Layer 3 of a small transformer language model trained on English Wikipedia (17 layers, counted from 0, width 64). Numbers have three digits each and are written without spaces.
A neuron's activation on a vector x is SiLU(gate . x) times (in . x), where the dot is the dot product.
The model reads these tokens: "re" "pl" "ac" "ed" " by" " L" "and" " R" "over" " De" "f" "end" "er" " " "9" "0" "s" " and" " H" "um" "ve" "es" " rece" "ived"

The vector x that enters this layer's MLP at each token. A number n stands for (n - 500) times 0.0093.
0 "re": 491288732509555726428583475474567409367599770813482676473284625368541280584736469355400578456605750388141420294372398678313261442276442485642610678632479528432501601396288452691540567606615455
1 "pl": 622501531256450722491475326884489512263533750841420469329533595185415422523586561461472623320513520530317503538749649587440163486396748557731563716608432544527648425414577523608493430669498366
2 "ac": 486581593557667524629640320689619221463465587727352564602416559330562465304622462662475598493484852448153635342379507635715476646457568448822607648686356407420580562708539405701624528770588644
3 "ed": 553430642437454484759618457569577284682609547862351630522419540376554524506447713468529647421753676439412514591658474621445383168386577748610547763679264604564412428402489600670444705551555445
4 " by": 554644384457552634413583452657538561638391504817284649644385508631470370529337433311344517323663739274646453689600401676527400260270533701613493688652522505251610620608491470702312646547694459
5 " L": 252566449462499656583691513562724696479532439975695609583293528265535381584585338378446457450507703416464499708802572635479434543386552551507601562421267682386632492489484449481551343528418568
6 "and": 737508387421517509185612367565493591433569290713197386495296818277561262573178537366571582473559555279649532372586443660586491408515581643722612708633448556577413622453505336656450659779555490
7 " R": 363515462354574633435725491689609805479471547861598658410338667232441298422415315591399641362493890525415548752540651694470642543409559438588675588515445637337403500533538415498667436648467536
8 "over": 434571576604498696763472502250470345646679636678354467510272725391357391548186703446437535458478676502268472547552515670456428503295467584534824742664348444260610562460539266804379704550629577
9 " De": 577372550609605430655822529571544632465477532839553537551504640318443438467604173388149597280581831467295461409366554709466509412565435506622541572689576530404462489625591307451548426700529307
10 "f": 605344548397350828149609459599503360527523503872273600494481515303322467741641458112620422244655412528441601583427710616714437401423513558543636498556299595510746588592393432637449485478729458
11 "end": 750337366356491556356537434404414178410563381814344466473311725394443616654166638309588724410637563300602429560391790603798548435336542585763559537735420513479528484510519372742435561701412445
12 "er": 763404407510661595585472465575555151649356594848380420548166597565522448571668500708466364587720594421518534496470600699417540437203484542703595583625281645280628467450397516731447493597699469
13 " ": 541681311346652584440699474505365576533540610861491552547279747662536420470413502453443658429677595461512519646468578574763288216731570547545816573780370581464631430515354360539620497657604460
14 "9": 497483441298605636428649504439588575662380485803659410605377560345464370394478634494552454481646735420437448573550530485651363091446471571669784645749450505250362331414382246594480699576616403
15 "0": 437506440244598577350700531480506584462423566865563495533466481335518409387609646518671428479546647432428362658457369483740204108442447571610618706738405519227518339488437349611467601523663515
16 "s": 475509600646774708375614450564603404738616609836400702406407725369362451510682407470451409581459549366495594472663542652393443198492571478673453821660324714459543572511274517649526540501471503
17 " and": 430436241448614649470656539604565502605289497790428720528587641574476472550578465445554594096804790440640338551613547654455352201509518623555595727749466554367478582495545546606296672635549331
18 " H": 574470394464410684382731476705457787579527366914589548504354685255318377534551174294539700373516683372599461725650499605631523477413521463559680634618368583495554516632438365411558435608318437
19 "um": 732361348446742631400433636362358646473365605801327493533648497304261375676449314459623641666529418530324321181429641643558612434644404602528476660500339382594757330434477507756443538668722398
20 "ve": 635384521510508626370615494593547502513459725752211522519365651382402630722476287256338588348461661632491416248483516591499240256253541482631798708676386551380525472188400498735431571516527237
21 "es": 565462455677702689383525457450491139584669748819198601473430604426516486367541388517455481577547649207445548305338578566458532247222397543617392744646380627510663425538305604745549604465535397
22 " rece": 427263470602558711657628465563411661599622318857517726489497385437456482448629577274247720553562901617288591322599675662694389422459617559545614517722447610587528437396538349664574411417232557
23 "ived": 406522575594575458765640583457487486579600454841357638433430560404294433602494572601618652393711667377483695544438547578455406225309573709676406760771417442533475566186556603598420822584498438

Each question shows the input weights of one neuron of the MLP. A number n stands for (n - 500) times 0.0015.

n86 gate: 511453599624688310366295518516574673388540571425648741424530293589497437476388406714378529295456484257582510373515639580587509358577583560557563343639409364542632574698487653495602453482572489
n86 in: 509413616280286538402217706610454572348455513586547619517405528377756417642639430489550417557571297618559599580469489379427550434512513603479827553623716664551653339764440517786481523720520788
Which token does this neuron like most? 13 " "

n110 gate: 601607413502565462336402743472369458481417362479551419438482559544636460506626607613501332452518609605559372613385548452430481545368536628843195398563355345486330790220489340492590268513636700
n110 in: 429287522689548565638721541512285520482649500331437693340266427381530372331483625744697329614686376554629670481472426651529658538523522615626264425668385417478412550408623671202398427664404585
On which token does it fire most, and how strongly? 23 "ived", at about 1.8

n152 gate: 403251486416528307240493524628581479321663482344586498498621437389407461539400608435448476427525829301513498450454326416411457604699663526492501595643375472564273504745659761720539424492531418
n152 in: 691460467316615401389393437309412504386391528653312511480543496454521417328685286513457663485637314563573382578515331642470473524407790406308603626377729386457519367302395424413551633518739339
Which token does this neuron like most? 6 "and"

n159 gate: 341494630550462458545476701435582525739539747476203424400503390579440343457578366401512408380521351511464495440627591624214565460624447610461253257505496569611430409395335587558662485664533612
n159 in: 293407569654373349092493572464313402448549405658499642534658546284490627553559479417461501668486629614657449676523549435504373300507636497559464416308487465461532362467454583840616524562353529
Which token does this neuron like most? 16 "s"

n13 gate: 509455515501623414537525512468648622543330455306652360749552745394395441558306596606571434435316718572380395590488380547425528443519221461558460474660635512492493562560560447574367529415589599
n13 in: 470398300540498346591435550651528501559373673523433305436353539513589509673487682472517481213445484606441381586516435554320592382656210330612544345521500592425364323436525481581610672340619566
Its three highest activations, in order, are on tokens 14 "9", 8 "over", 15 "0"

n71 gate: 519793382565498278562398475449532415430549547632420445585629415550542409405511421624353541442367424282721482241334237518397689413298588490615431568647495482303555719355800522511498515247444445
n71 in: 619483399596349400544370426567579516459311544817471582438365378675575511408470500591472515494627617394475550419527418643408230324586238341342520368310670388541539382656468385566545396290696523
Its three highest activations, in order, are on tokens 4 " by", 21 "es", 12 "er"

n4 gate: 473383537391395788698470256568471455492575484457578475334472592547527418716530368767639622489405551670504774353539443473483641332483351736364707469563754611501332637482553724314421475571413641
n4 in: 488574303463527736560433250449519692528582413397461503467704568279700462671732341730388613341315315646431741501617339573540714371485361614495781498718544616493404486639752744519637601536660683
On which token does it fire most, and how strongly? 7 " R", at about 2.6

n69 gate: 470716569611525307367602367349490670262442607327465477319386326567425491486581547567190652306377443585516420361461452716414541419369532553535314454454444424302598495329352350467382766403363438
n69 in: 443570568569642494387633396286559671596406577294481457345557380462435537517373277517416681302459421587632470299580445566467483707525679481278470729625686364540563524555408457575397594433586575
Which token does this neuron like most? 20 "ve"

n130 gate: 436419520643482736545598567648529534384456350399335754335193624416559546607394345522534625794407550603714668353602615385637771308436262531446464485456484591719323603310371489278547533360503473
n130 in: 391424515515646414441490436568499556404346406346460568592339264277320704539483354686726537759557480547447361315726679498528654199590360503447593482379335832523490754492412400556440639571113639
Which token does this neuron like most? 16 "s"

n57 gate: 548617559444621426331178187388393613660582355524466534417459328542251513514356545597341595436276448279545654353583635387503545468388484412608548366491925553365491389695502430535496457532648375
n57 in: 633415407491770428495460319505426607586607412607486458678457345805514636558534680513220562555171504352492566520554523336340486574386560257518417410273657330200583648518476490528534399618698358
On which token does it fire most, and how strongly? 4 " by", at about 2.1

n145 gate: 610421564495604322340667526476581538604309331244467302516560614452305563590355591714447586535453302527673496470797492839806473481758253589570606489374562543584608472354503591474539490641538613
n145 in: 744597447259587420283733336652487493507459461360353492624596440460506675528581676535444429547471497604613836708683557637567300505492313534628354318305354651667685542733567698541415580549488297
Which token does this neuron like most? 6 "and"

n78 gate: 428499528477450360497713620610500572574601593414500233448621535489709580442597632612482604681329487565505601450372651579452346591633236612345555269594366577544626382462515400647352532506204342
n78 in: 313530586488494517446428650578620568411401334600478411470703302572392311227471601511290438360323413461548557416455537430558501582483632415531594691538572390503583485648434577586378407467668522
Its three highest activations, in order, are on tokens 11 "end", 3 "ed", 12 "er"

n54 gate: 686474350489383455539516404599550538443626486497552477402502545646656494450716533492420584514425516594414551446424438433158387568520552729336736277608589445442443430544556489621372711349410229
n54 in: 475813622560500704588476452497330198442487759391387529595296434248580374457398621330664442453633631514355673402666374699398589381482494436449399470476362503589599534612447581316466339486441457
Its three highest activations, in order, are on tokens 0 "re", 1 "pl", 3 "ed"

n61 gate: 331327579563482514578520424436475691181727551438427608283229410466444509562744457612841612635565446624539571406476583446366276589466472734411559249426436428632415758485364218381414443387609628
n61 in: 351723524462596490235477563747617511575118486300627491451331619611353560483336462302451641648470547573542412321364312610609549538413642512525567655527344306295316491491545738556555346659396530
Which token does this neuron like most? 3 "ed"

n154 gate: 317430397516579554534547463440479554545338434449625363550511696431388557669374537630404551485208472331521528573542536690601492549428267394497617449532593630400480322482366538336464669533488460
n154 in: 547256384462495571403562472333546544362558452425582449592454582547478387645436297343447498436353470532410604573452660717523549705360307393670415636254534509635336462498521502377488351488669433
Which token does this neuron like most? 7 " R"

n17 gate: 520496487351352459535408539639321340498611550414453738579536334365493504414344285576563481477524521331648491452356643534532354538471673356392303404483433471357480437621451282709522328249742300
n17 in: 385592584636452578410392406441470484473387354713546319368617646629534449634546664217617538590454575474490688261353682442518767463377202367409689435540504588618721634392474560562460558443442585
On which token does it fire most, and how strongly? 10 "f", at about 6.9

n91 gate: 554414598775594339518618381580576387356303492273542239458420489558322497562595599565603508614473533535571471431649469868637614415556639364414533640479385560395324472571245394342470201530233622
n91 in: 282760561548494568360487531261515525452434373614352586650456633468424455353543397521574137531464616328404575434439587422367342610513474424653601541658585425729627589422782765518439393530575340
On which two tokens does it fire most, strongest first? 16 "s", 2 "ac"

n136 gate: 779491651495521458334539438148369491361592372449702601485600602429494399406342631413516642570477537520578473497417468411411416658377571395626642637445622339428449462827553618641610445470449605
n136 in: 376532515570454500520492460335416560450681810310466450304528563496319449579223329366634592566660558849519474390464657490385391644249495256467641557495574414431377490659467507697557420489506460
Which token does this neuron like most? 8 "over"

n60 gate: 480489505368752620336599560454401243527402556494631473584496383508321409449367733604499339750398449424592394490435668427586486778605277372462479572559807389690534225520553485549258459613410536
n60 in: 462574737354638211359504624597236289330382601498534579787218347522331517478515531493575574474414679378480390557462603476474474600546476491427576265497540558520736639425414536505460684591264568
On which token does it fire most, and how strongly? 11 "end", at about 3

n103 gate: 500455261534583333576670438330362174647452485501602388624507456540369575429409600446365560670408758516682338490339342533466599586574557446556517668483694497391449588563405514465479505460353512
n103 in: 421536489398415587728581612479379202812440438492544579425674521558439348497409541525333601525407401619379369562258644435489570505468394357577543559475421469555366461376527481404347371515224557
Its three highest activations, in order, are on tokens 8 "over", 11 "end", 6 "and"

n168 gate: 810732364572522402686455460394605619633728366330676381719447459371474363577547465694496386419501377412309445486426721421344560380669456390529543411581595584627535504473467335642604308644503416
n168 in: 809583240637497464652443442359713566499712349370603491541536480346605451613532351660610483235432407460259624477466706266342631481668450369493697514670598603756620501487469441596549473593464421
On which two tokens does it fire most, strongest first? 9 " De", 19 "um"

n7 gate: 367208414476445428404406535510487453527442867367467516313419619599534536258528477677582530492239741541657659630435494554493492658572665595623235358486455419485671480480485502332248599563540296
n7 in: 658531620460453609659476649777565596450805435566425380419542498617217375871502513343537500536593427476457401449555496374381628442385437432462439615470659740427469424545343524520542538475539555
Which token does this neuron like most? 1 "pl"

n123 gate: 400438723500586501670440339477551639582249373413622435406626604457650571693414474698350705268365285319538507270513556632526594606419420599416635620496625447512488364621813491257522211612538384
n123 in: 579791533555244327600834546475547602509385449314688305664314264388606443501496401404343482293611837606285701376526287475448300522624465549395613555418451474599462406498570356393572538683367299
Which token does this neuron like most? 9 " De"

n93 gate: 681685322672469391615583726445438317427276629641465734693398651414554711598813562537374365318449602620496340456540462298432560491612650552604550462442447408531247449623607600607573676428225410
n93 in: 395589748497426448532489718633541258445391781600352497523486579596613784526444534311441403587451666494580329756569545476497542323393448661476564168443347476530511599344468551531540351501461431
Which token does this neuron like most? 20 "ve"

n27 gate: 678479706474470408464459583610337343387793418534569486422547436403458448350596372633449590697461495437534585375537518474778448244388544488084395430739395545358362409409521401522709636371375495
n27 in: 659339561563630481444472780770521254478753551448510425479316276577574558437679441500398640544356357458383540542567421455592350452520730453241587426491432478520381536500523511681635528406428347
Which token does this neuron like most? 22 " rece"

n181 gate: 435608510438734306643559612624407471471533609477393330508590404616523612606602640413642406789535689414536437496449519217391296595461818378678276437485467553569511485271458566386490675442417482
n181 in: 598452522436440464613370408344453609579537591462564588576485463635589460587477800500674454618552705336559516425266507322334439673340598309537486492787589533436331485536386342620543663454367529
Which token does this neuron like most? 23 "ived"

n89 gate: 377452632430671638364290606479452252292511629434437586472622390594470383282540527340404417671475525453415496667632475505515536459349440247542655401573323473589488499529578387499615485288379612
n89 in: 604411430650607635472791518530571492599280390575437352587463520303788643669526578591510504261615440754585390463537590494645361696529596705400371501396383499575357291528457610566354451317495527
Which token does this neuron like most? 22 " rece"

n131 gate: 313465562707516509767764324423661493397377608485508498582400458481409714485427557583594737407569379460605291579444709483554595793323376548468473472411479544548557741519394682372620430625474459
n131 in: 543409595269521633529578359426564389409618613641600309700608350330417584561568693594732286602448529432601429778569476601542530490437507327571423387421711413376578733601232358575511483342757454
On which token does it fire most, and how strongly? 5 " L", at about 1.6

n62 gate: 573540331626215492411611745776633385586608537564464358573445467618804346568293671642397552620498397407343394515423439522428415548665347582504321588386576337782390424417476330373572601306628321
n62 in: 643359558527498365415551495577408642460514621677411390471560276553299599826341706366576710626638725490640225404435393258649526432492338724370245400284543544700497380453392501660722691496486682
Its three highest activations, in order, are on tokens 6 "and", 3 "ed", 2 "ac"

n53 gate: 608574382523600415252381594483162612600666565526466506390629585383441581580627514373636528513686712637561608416560512344469734507342464361465360529625639577559395428573421603626616408665762640
n53 in: 277305516630475444380478427487437770547415621511552545462451503472459655584470521343671555542661377352341537539454439411337604411380662460536426347526643522518340238641391646839558487444541563
On which token does it fire most, and how strongly? 19 "um", at about 3

n99 gate: 305603722432743295699227523614557315431396716557473503452331389678528670331618288432415493585382426639661590623615518551633385570457301229561697473306453560444540545395455631574705412547501278
n99 in: 511232487505398528131561680582411472545575578518497399515685472441360600615612659710466612290530524203470354610267291716395584380325624574483368475529442342353634462448437401579673450423496582
Which token does this neuron like most? 12 "er"

n184 gate: 782307411855569539496399147487588612574471588427660434590442823379425463554357359735514551479465568581745341561391536444608643569578437564482473304524514666504515671332539587432489435569556660
n184 in: 671707540369385699678722278561499460426405348378379277620748437257559506531552537306476626415712408423461488503595620604493559259621455301669655454506473589594521502497554684589501460184454494
Which token does this neuron like most? 6 "and"